Layer 2 of a small transformer language model trained on English Wikipedia (9 layers, counted from 0, width 128).
Take only the direct path to the model's output, skipping the later layers: a vector added to the residual stream pushes a token's score in proportion to its dot product with that token's output vector.

Output vectors of the tokens that the questions are about. A number n stands for (n - 128) times 0.031.
" 18": 124, 129, 131, 148, 123, 155, 133, 132, 109, 111, 106, 94, 134, 127, 91, 122, 140, 119, 163, 110, 131, 99, 126, 133, 121, 114, 127, 144, 97, 119, 144, 82, 113, 138, 112, 148, 106, 121, 153, 114, 121, 133, 121, 111, 114, 134, 110, 157, 136, 109, 128, 141, 113, 103, 144, 103, 145, 130, 155, 123, 123, 119, 147, 118, 144, 111, 141, 142, 118, 91, 129, 113, 133, 128, 131, 135, 98, 126, 123, 149, 131, 144, 128, 109, 168, 120, 69, 143, 114, 130, 109, 134, 156, 109, 147, 135, 115, 126, 128, 136, 163, 152, 131, 87, 142, 126, 122, 147, 151, 97, 122, 142, 168, 106, 114, 180, 162, 113, 141, 141, 114, 153, 167, 134, 124, 123, 165, 150
"ust": 121, 122, 137, 110, 102, 140, 84, 133, 162, 162, 84, 141, 135, 203, 100, 113, 76, 113, 80, 84, 163, 99, 150, 98, 142, 173, 145, 169, 133, 134, 154, 144, 150, 114, 111, 133, 131, 142, 101, 138, 148, 93, 96, 125, 127, 133, 145, 162, 138, 119, 144, 131, 133, 128, 103, 152, 140, 126, 121, 159, 88, 175, 130, 167, 117, 129, 105, 133, 144, 141, 155, 90, 156, 146, 109, 86, 145, 135, 119, 159, 120, 122, 103, 110, 107, 134, 117, 111, 121, 108, 108, 163, 143, 141, 120, 161, 155, 124, 144, 124, 179, 143, 125, 131, 110, 98, 107, 135, 136, 106, 118, 109, 179, 147, 87, 92, 138, 168, 129, 127, 6, 111, 100, 156, 155, 110, 125, 151
"os": 176, 131, 131, 103, 183, 134, 108, 132, 190, 167, 137, 134, 137, 142, 107, 118, 173, 135, 112, 118, 123, 114, 134, 132, 117, 137, 136, 125, 88, 145, 141, 125, 127, 156, 151, 131, 139, 149, 101, 108, 126, 132, 141, 132, 132, 97, 114, 127, 118, 80, 110, 125, 131, 140, 82, 134, 114, 156, 184, 130, 136, 129, 109, 143, 132, 140, 131, 138, 118, 99, 112, 129, 95, 107, 149, 65, 125, 143, 128, 108, 116, 144, 124, 156, 128, 160, 111, 139, 139, 128, 121, 110, 143, 107, 131, 136, 123, 147, 101, 124, 157, 161, 140, 93, 98, 100, 144, 123, 155, 121, 150, 129, 127, 132, 125, 110, 136, 114, 111, 124, 108, 86, 122, 145, 151, 117, 91, 136
"uc": 120, 125, 93, 141, 156, 156, 165, 126, 89, 187, 112, 163, 137, 136, 118, 115, 124, 130, 98, 98, 158, 144, 115, 141, 189, 184, 112, 146, 144, 105, 147, 141, 143, 129, 145, 159, 146, 96, 124, 82, 139, 81, 128, 111, 120, 117, 59, 179, 89, 128, 138, 128, 135, 157, 115, 125, 131, 130, 127, 97, 107, 155, 146, 159, 123, 125, 142, 124, 139, 109, 112, 130, 125, 96, 76, 133, 115, 155, 119, 124, 90, 108, 127, 128, 168, 142, 145, 103, 136, 120, 135, 159, 159, 121, 112, 113, 156, 132, 181, 128, 130, 148, 124, 106, 130, 114, 107, 98, 143, 128, 137, 101, 132, 137, 102, 133, 159, 112, 138, 120, 110, 72, 120, 149, 80, 110, 127, 164
"um": 84, 130, 123, 106, 168, 129, 156, 101, 186, 133, 124, 120, 104, 83, 146, 117, 111, 126, 100, 131, 139, 120, 125, 106, 149, 164, 124, 121, 141, 134, 167, 118, 115, 116, 106, 168, 155, 126, 116, 145, 140, 133, 114, 164, 82, 115, 153, 116, 125, 90, 144, 108, 126, 139, 133, 107, 147, 128, 135, 157, 93, 116, 100, 155, 103, 132, 152, 141, 119, 141, 147, 158, 166, 103, 113, 119, 150, 154, 90, 117, 139, 129, 145, 157, 125, 180, 71, 127, 113, 126, 143, 139, 108, 135, 116, 132, 130, 166, 139, 121, 109, 150, 126, 133, 90, 95, 135, 89, 115, 154, 128, 155, 122, 129, 152, 86, 132, 140, 82, 130, 88, 119, 146, 144, 134, 144, 142, 118
"ct": 98, 122, 150, 164, 146, 150, 92, 115, 193, 148, 125, 98, 110, 170, 124, 97, 139, 118, 75, 130, 114, 136, 116, 117, 148, 105, 121, 141, 128, 125, 95, 130, 102, 93, 133, 144, 149, 104, 109, 131, 147, 101, 172, 111, 93, 144, 96, 128, 101, 167, 158, 162, 134, 140, 72, 133, 114, 168, 45, 123, 141, 99, 98, 187, 137, 136, 123, 120, 117, 120, 148, 155, 98, 156, 150, 148, 126, 144, 124, 155, 185, 94, 132, 131, 112, 169, 126, 106, 143, 176, 89, 113, 122, 116, 145, 104, 128, 140, 108, 142, 109, 189, 144, 124, 127, 152, 91, 126, 164, 66, 133, 114, 175, 162, 144, 134, 129, 132, 103, 133, 104, 103, 109, 157, 87, 142, 124, 132
";": 139, 132, 169, 112, 145, 131, 138, 137, 138, 150, 131, 123, 125, 114, 135, 159, 126, 152, 161, 145, 126, 131, 101, 118, 142, 109, 134, 126, 132, 151, 116, 93, 114, 133, 103, 147, 115, 124, 125, 127, 124, 105, 104, 135, 116, 97, 120, 135, 142, 144, 117, 116, 135, 117, 139, 117, 115, 120, 127, 145, 140, 144, 101, 124, 139, 99, 155, 137, 128, 128, 80, 120, 132, 124, 115, 139, 139, 146, 116, 133, 110, 137, 145, 122, 125, 147, 151, 118, 156, 167, 95, 154, 108, 161, 108, 112, 150, 121, 123, 101, 139, 136, 110, 126, 143, 146, 128, 164, 140, 132, 122, 134, 124, 88, 135, 92, 166, 122, 115, 125, 102, 102, 137, 73, 120, 125, 141, 145
"ch": 92, 130, 118, 146, 159, 169, 116, 152, 116, 128, 108, 116, 133, 143, 95, 125, 165, 135, 96, 129, 88, 146, 117, 93, 142, 101, 152, 141, 115, 85, 130, 161, 121, 149, 166, 106, 137, 103, 142, 150, 146, 97, 145, 109, 90, 160, 141, 134, 108, 138, 154, 148, 125, 95, 166, 98, 114, 162, 137, 131, 116, 71, 140, 145, 122, 112, 135, 113, 129, 101, 121, 136, 116, 134, 121, 160, 172, 132, 101, 147, 164, 152, 139, 100, 133, 122, 56, 136, 138, 145, 108, 137, 137, 96, 145, 122, 150, 121, 139, 116, 126, 185, 144, 130, 95, 132, 134, 104, 123, 158, 152, 123, 152, 103, 109, 94, 136, 122, 105, 147, 139, 109, 134, 119, 131, 132, 138, 116
"it": 112, 134, 135, 132, 148, 131, 130, 109, 117, 122, 113, 146, 135, 122, 161, 134, 110, 112, 95, 123, 162, 142, 125, 107, 116, 155, 133, 95, 125, 140, 150, 120, 122, 110, 143, 172, 148, 101, 125, 122, 136, 131, 168, 111, 89, 111, 107, 147, 139, 92, 145, 166, 109, 146, 121, 146, 126, 123, 144, 105, 80, 137, 121, 138, 138, 154, 160, 116, 155, 127, 120, 121, 75, 88, 168, 174, 106, 136, 132, 133, 119, 151, 138, 131, 135, 146, 113, 122, 115, 132, 101, 108, 126, 144, 182, 105, 105, 133, 111, 168, 129, 146, 110, 104, 100, 90, 90, 137, 145, 109, 118, 143, 135, 83, 128, 146, 157, 165, 174, 172, 123, 133, 98, 121, 114, 87, 133, 133

Each question shows what one neuron of this layer's MLP adds at an activation of 1. A number n stands for (n - 128) times 0.0071.

n101: 119, 128, 147, 119, 146, 110, 123, 88, 131, 152, 131, 149, 146, 110, 90, 151, 116, 131, 106, 128, 155, 114, 110, 114, 121, 136, 113, 128, 161, 133, 132, 166, 106, 153, 140, 118, 116, 127, 139, 151, 147, 120, 162, 106, 136, 115, 115, 133, 165, 118, 129, 183, 116, 137, 132, 102, 125, 151, 149, 119, 96, 117, 144, 139, 124, 127, 137, 152, 114, 111, 138, 136, 135, 135, 113, 151, 136, 112, 148, 124, 144, 131, 156, 121, 158, 136, 127, 137, 98, 143, 146, 136, 117, 133, 138, 129, 126, 126, 111, 105, 123, 131, 113, 110, 116, 130, 134, 106, 102, 99, 125, 109, 111, 145, 120, 140, 156, 116, 134, 163, 90, 134, 158, 95, 88, 117, 99, 137
Which three tokens does it push up most, strongest first? "it", "uc", "ch"

n277: 118, 149, 131, 131, 133, 147, 142, 112, 143, 114, 120, 122, 123, 134, 77, 139, 150, 110, 111, 131, 124, 105, 152, 112, 138, 157, 123, 141, 124, 132, 131, 124, 132, 127, 116, 124, 114, 141, 130, 125, 124, 117, 106, 139, 133, 152, 150, 98, 143, 126, 129, 121, 124, 147, 123, 121, 139, 141, 142, 106, 112, 150, 139, 141, 138, 124, 105, 130, 147, 142, 130, 109, 150, 104, 131, 131, 126, 149, 116, 121, 122, 123, 125, 142, 113, 115, 122, 117, 141, 103, 141, 129, 115, 129, 133, 148, 134, 158, 134, 102, 143, 126, 150, 133, 110, 139, 125, 137, 128, 122, 119, 135, 148, 131, 122, 98, 137, 150, 132, 122, 136, 114, 129, 139, 110, 113, 125, 129
Which two tokens does it push up most, strongest first? "ust", "um"

n401: 114, 119, 126, 134, 110, 162, 144, 143, 145, 121, 154, 126, 117, 154, 117, 134, 103, 103, 133, 151, 148, 102, 122, 110, 143, 145, 132, 106, 128, 114, 132, 125, 105, 156, 119, 128, 160, 121, 146, 114, 118, 156, 155, 118, 133, 141, 121, 161, 116, 103, 134, 143, 123, 123, 133, 130, 142, 114, 112, 129, 173, 113, 130, 136, 123, 121, 103, 104, 129, 173, 119, 129, 138, 131, 131, 108, 143, 111, 93, 118, 131, 142, 103, 126, 135, 117, 128, 107, 140, 88, 135, 122, 121, 124, 137, 139, 144, 121, 100, 130, 119, 126, 135, 160, 135, 169, 137, 114, 144, 136, 127, 113, 146, 121, 111, 107, 104, 130, 116, 143, 159, 104, 136, 129, 116, 114, 158, 137
Which of these tokens does it push up most? "ch"

n256: 127, 162, 114, 131, 128, 103, 143, 118, 124, 122, 123, 113, 134, 151, 128, 146, 122, 137, 126, 130, 137, 109, 133, 136, 112, 127, 124, 130, 132, 95, 115, 134, 126, 150, 118, 144, 115, 133, 138, 147, 134, 150, 124, 114, 146, 117, 116, 139, 154, 126, 121, 124, 108, 135, 123, 122, 119, 104, 126, 138, 163, 110, 150, 123, 129, 116, 108, 145, 133, 130, 111, 143, 130, 115, 112, 130, 122, 142, 128, 93, 118, 104, 137, 129, 177, 96, 111, 130, 118, 135, 113, 123, 151, 136, 131, 118, 123, 147, 139, 148, 138, 125, 111, 145, 105, 131, 118, 117, 129, 140, 121, 111, 133, 129, 147, 126, 112, 160, 134, 141, 122, 127, 116, 106, 110, 134, 125, 140
Which three tokens does it push up most, strongest first? " 18", "uc", "it"

n76: 115, 113, 120, 118, 141, 118, 115, 156, 132, 128, 145, 120, 119, 139, 113, 102, 151, 138, 119, 133, 151, 131, 137, 119, 144, 124, 112, 117, 137, 150, 128, 140, 155, 119, 132, 112, 126, 150, 121, 118, 142, 128, 132, 114, 141, 103, 138, 104, 129, 113, 128, 123, 130, 123, 115, 120, 139, 133, 118, 105, 126, 131, 132, 136, 134, 136, 132, 130, 148, 160, 124, 124, 99, 140, 149, 107, 106, 131, 130, 116, 124, 106, 139, 105, 135, 136, 152, 146, 135, 122, 142, 109, 118, 159, 119, 128, 129, 123, 117, 119, 129, 119, 112, 140, 112, 112, 148, 117, 136, 105, 145, 124, 129, 110, 126, 135, 136, 167, 138, 123, 129, 95, 152, 126, 133, 115, 123, 154
Which of these tokens does it push up most? "os"

n366: 116, 17, 135, 106, 137, 119, 114, 191, 131, 110, 129, 152, 145, 164, 103, 126, 128, 175, 145, 133, 112, 151, 158, 129, 143, 118, 139, 98, 128, 122, 167, 94, 135, 99, 97, 89, 131, 178, 180, 144, 167, 117, 131, 156, 150, 146, 104, 115, 124, 122, 118, 162, 158, 127, 96, 116, 134, 137, 124, 130, 114, 131, 92, 123, 153, 134, 89, 139, 144, 138, 110, 130, 144, 160, 150, 111, 124, 114, 154, 129, 150, 95, 159, 111, 110, 113, 143, 110, 120, 124, 137, 161, 98, 153, 124, 115, 170, 146, 109, 123, 159, 128, 100, 129, 97, 144, 82, 112, 126, 115, 100, 155, 111, 123, 98, 141, 160, 133, 112, 104, 115, 136, 144, 151, 112, 137, 126, 108
Which of these tokens does it push up most? "ust"

n397: 148, 141, 123, 118, 146, 114, 142, 117, 142, 149, 126, 137, 127, 109, 155, 127, 128, 132, 187, 113, 108, 119, 137, 127, 117, 149, 118, 122, 143, 144, 123, 126, 150, 132, 99, 108, 117, 128, 133, 121, 148, 133, 142, 143, 105, 117, 128, 112, 120, 151, 170, 125, 97, 144, 160, 125, 142, 131, 112, 99, 132, 113, 143, 134, 120, 116, 148, 135, 118, 124, 119, 120, 103, 122, 113, 150, 113, 103, 129, 149, 115, 115, 114, 103, 145, 125, 133, 92, 130, 115, 113, 122, 176, 116, 95, 123, 96, 138, 125, 137, 133, 129, 144, 126, 142, 134, 128, 89, 151, 128, 142, 140, 144, 125, 135, 130, 135, 140, 123, 111, 92, 134, 111, 127, 149, 130, 121, 131
Which three tokens does it push up most, strongest first? "uc", " 18", ";"

n433: 100, 149, 124, 122, 137, 121, 116, 130, 138, 131, 131, 117, 132, 153, 138, 139, 104, 123, 138, 143, 146, 137, 143, 122, 138, 132, 139, 132, 107, 118, 126, 111, 125, 114, 134, 105, 134, 128, 132, 129, 129, 111, 116, 135, 111, 124, 117, 126, 138, 105, 133, 116, 115, 140, 134, 111, 137, 106, 132, 122, 132, 106, 161, 113, 146, 143, 120, 125, 142, 145, 140, 146, 150, 113, 125, 140, 122, 148, 124, 141, 120, 113, 137, 121, 165, 141, 126, 139, 143, 121, 127, 111, 126, 108, 120, 127, 161, 134, 104, 106, 114, 115, 131, 130, 153, 106, 143, 115, 122, 127, 120, 136, 131, 118, 130, 138, 115, 142, 130, 122, 140, 111, 115, 143, 115, 148, 132, 112
Which of these tokens does it push up most? "um"

n398: 132, 131, 122, 104, 117, 131, 114, 116, 144, 148, 139, 126, 136, 105, 118, 147, 101, 121, 140, 117, 122, 119, 153, 146, 129, 134, 131, 148, 132, 139, 130, 127, 124, 119, 130, 122, 124, 138, 149, 107, 133, 141, 153, 164, 149, 125, 132, 136, 140, 148, 137, 136, 128, 119, 135, 131, 113, 116, 129, 124, 106, 164, 139, 128, 108, 111, 159, 126, 96, 147, 121, 154, 132, 137, 112, 150, 132, 146, 112, 116, 140, 136, 112, 141, 130, 116, 121, 114, 111, 113, 104, 137, 114, 103, 126, 132, 143, 126, 116, 108, 113, 123, 129, 123, 97, 116, 119, 124, 141, 146, 136, 106, 147, 130, 138, 118, 110, 132, 115, 119, 164, 128, 143, 122, 113, 149, 107, 109
Which of these tokens does it push up most? "um"

n298: 140, 133, 131, 142, 114, 130, 139, 125, 106, 129, 107, 156, 131, 156, 101, 150, 127, 136, 149, 108, 113, 106, 161, 118, 135, 115, 132, 140, 131, 93, 121, 144, 116, 128, 121, 144, 141, 120, 106, 128, 163, 122, 126, 114, 144, 124, 136, 124, 122, 121, 144, 108, 137, 158, 123, 111, 148, 157, 156, 136, 120, 128, 136, 151, 123, 145, 174, 114, 105, 122, 131, 115, 103, 127, 111, 122, 92, 104, 134, 108, 111, 134, 149, 99, 141, 135, 162, 103, 135, 136, 156, 122, 90, 101, 124, 121, 117, 116, 122, 98, 128, 128, 134, 115, 146, 126, 127, 144, 122, 107, 174, 112, 146, 120, 126, 107, 170, 102, 130, 129, 110, 127, 127, 138, 136, 129, 137, 148
Which of these tokens does it push up most? "uc"

n498: 130, 125, 149, 149, 133, 106, 128, 110, 104, 110, 116, 116, 119, 112, 129, 123, 99, 100, 131, 109, 136, 134, 80, 117, 145, 130, 152, 114, 145, 101, 158, 137, 112, 126, 134, 170, 126, 149, 148, 121, 163, 123, 149, 116, 120, 103, 91, 145, 112, 126, 100, 147, 122, 139, 166, 193, 118, 147, 116, 126, 120, 144, 118, 116, 125, 117, 120, 125, 150, 144, 143, 168, 130, 136, 116, 166, 126, 135, 153, 106, 146, 102, 128, 121, 152, 138, 116, 123, 142, 150, 137, 150, 131, 116, 119, 112, 126, 157, 103, 129, 145, 140, 101, 115, 108, 112, 134, 120, 108, 143, 126, 104, 123, 137, 119, 116, 126, 120, 114, 128, 130, 110, 109, 113, 127, 144, 141, 153
Which two tokens does it push up most, strongest first? "uc", "it"

n294: 121, 130, 146, 122, 159, 130, 100, 117, 107, 128, 106, 126, 155, 124, 127, 149, 141, 160, 135, 144, 124, 124, 135, 128, 114, 153, 140, 106, 84, 133, 137, 152, 146, 130, 150, 133, 123, 156, 114, 146, 123, 152, 119, 133, 121, 151, 117, 153, 113, 126, 113, 102, 126, 140, 136, 111, 100, 132, 159, 142, 140, 120, 122, 123, 135, 136, 119, 122, 147, 139, 107, 112, 142, 129, 131, 115, 132, 139, 125, 102, 142, 143, 115, 134, 101, 151, 142, 99, 130, 126, 142, 122, 122, 119, 117, 123, 134, 126, 118, 108, 139, 147, 93, 127, 107, 143, 142, 144, 109, 112, 111, 151, 91, 111, 111, 139, 144, 145, 107, 125, 133, 125, 128, 126, 153, 127, 129, 122
Which two tokens does it push up most, strongest first? "os", ";"

n333: 117, 139, 122, 145, 126, 125, 122, 111, 131, 121, 123, 112, 108, 134, 121, 96, 129, 142, 131, 136, 132, 126, 115, 119, 121, 137, 140, 126, 133, 112, 106, 128, 133, 108, 136, 153, 117, 127, 147, 112, 118, 107, 109, 109, 112, 104, 104, 132, 139, 134, 134, 113, 143, 111, 113, 146, 131, 116, 144, 109, 126, 134, 145, 117, 103, 146, 159, 103, 128, 132, 121, 152, 168, 145, 113, 113, 128, 144, 138, 138, 117, 134, 131, 123, 132, 117, 121, 148, 135, 83, 152, 105, 110, 148, 122, 136, 130, 150, 99, 128, 99, 146, 140, 121, 128, 136, 123, 135, 139, 132, 134, 141, 121, 112, 128, 156, 105, 142, 160, 138, 132, 153, 142, 126, 139, 135, 137, 128
Which three tokens does it push up most, strongest first? " 18", "it", "um"

n61: 131, 72, 130, 124, 127, 147, 152, 148, 149, 137, 151, 166, 155, 132, 102, 152, 82, 159, 119, 118, 139, 181, 148, 105, 128, 145, 99, 70, 122, 113, 170, 115, 107, 89, 135, 109, 100, 168, 137, 122, 137, 109, 102, 137, 123, 126, 129, 124, 90, 118, 119, 126, 134, 105, 138, 125, 157, 159, 125, 112, 136, 151, 99, 125, 129, 136, 101, 129, 100, 116, 131, 112, 133, 143, 158, 102, 146, 122, 176, 92, 158, 147, 166, 122, 131, 119, 118, 145, 117, 135, 100, 180, 133, 124, 158, 134, 131, 170, 112, 122, 118, 137, 139, 109, 107, 120, 93, 115, 113, 103, 156, 106, 117, 132, 92, 139, 166, 165, 116, 108, 129, 119, 139, 159, 118, 119, 138, 138
Which three tokens does it push up most, strongest first? "ust", "os", "uc"

n208: 132, 127, 145, 105, 170, 140, 130, 121, 136, 138, 141, 125, 108, 128, 111, 117, 126, 114, 111, 116, 113, 147, 121, 131, 122, 137, 146, 95, 126, 161, 135, 134, 140, 137, 133, 135, 134, 126, 119, 86, 125, 102, 134, 114, 126, 136, 133, 132, 128, 128, 95, 137, 141, 124, 129, 142, 145, 155, 152, 131, 108, 135, 126, 116, 136, 146, 96, 106, 146, 115, 121, 148, 111, 126, 126, 110, 132, 115, 133, 119, 147, 147, 125, 134, 121, 125, 110, 112, 115, 151, 137, 142, 117, 133, 131, 133, 114, 110, 139, 117, 116, 115, 141, 127, 120, 103, 155, 121, 125, 159, 127, 128, 126, 132, 117, 134, 165, 152, 145, 139, 122, 113, 148, 145, 126, 149, 94, 113
Which of these tokens does it push up most? "os"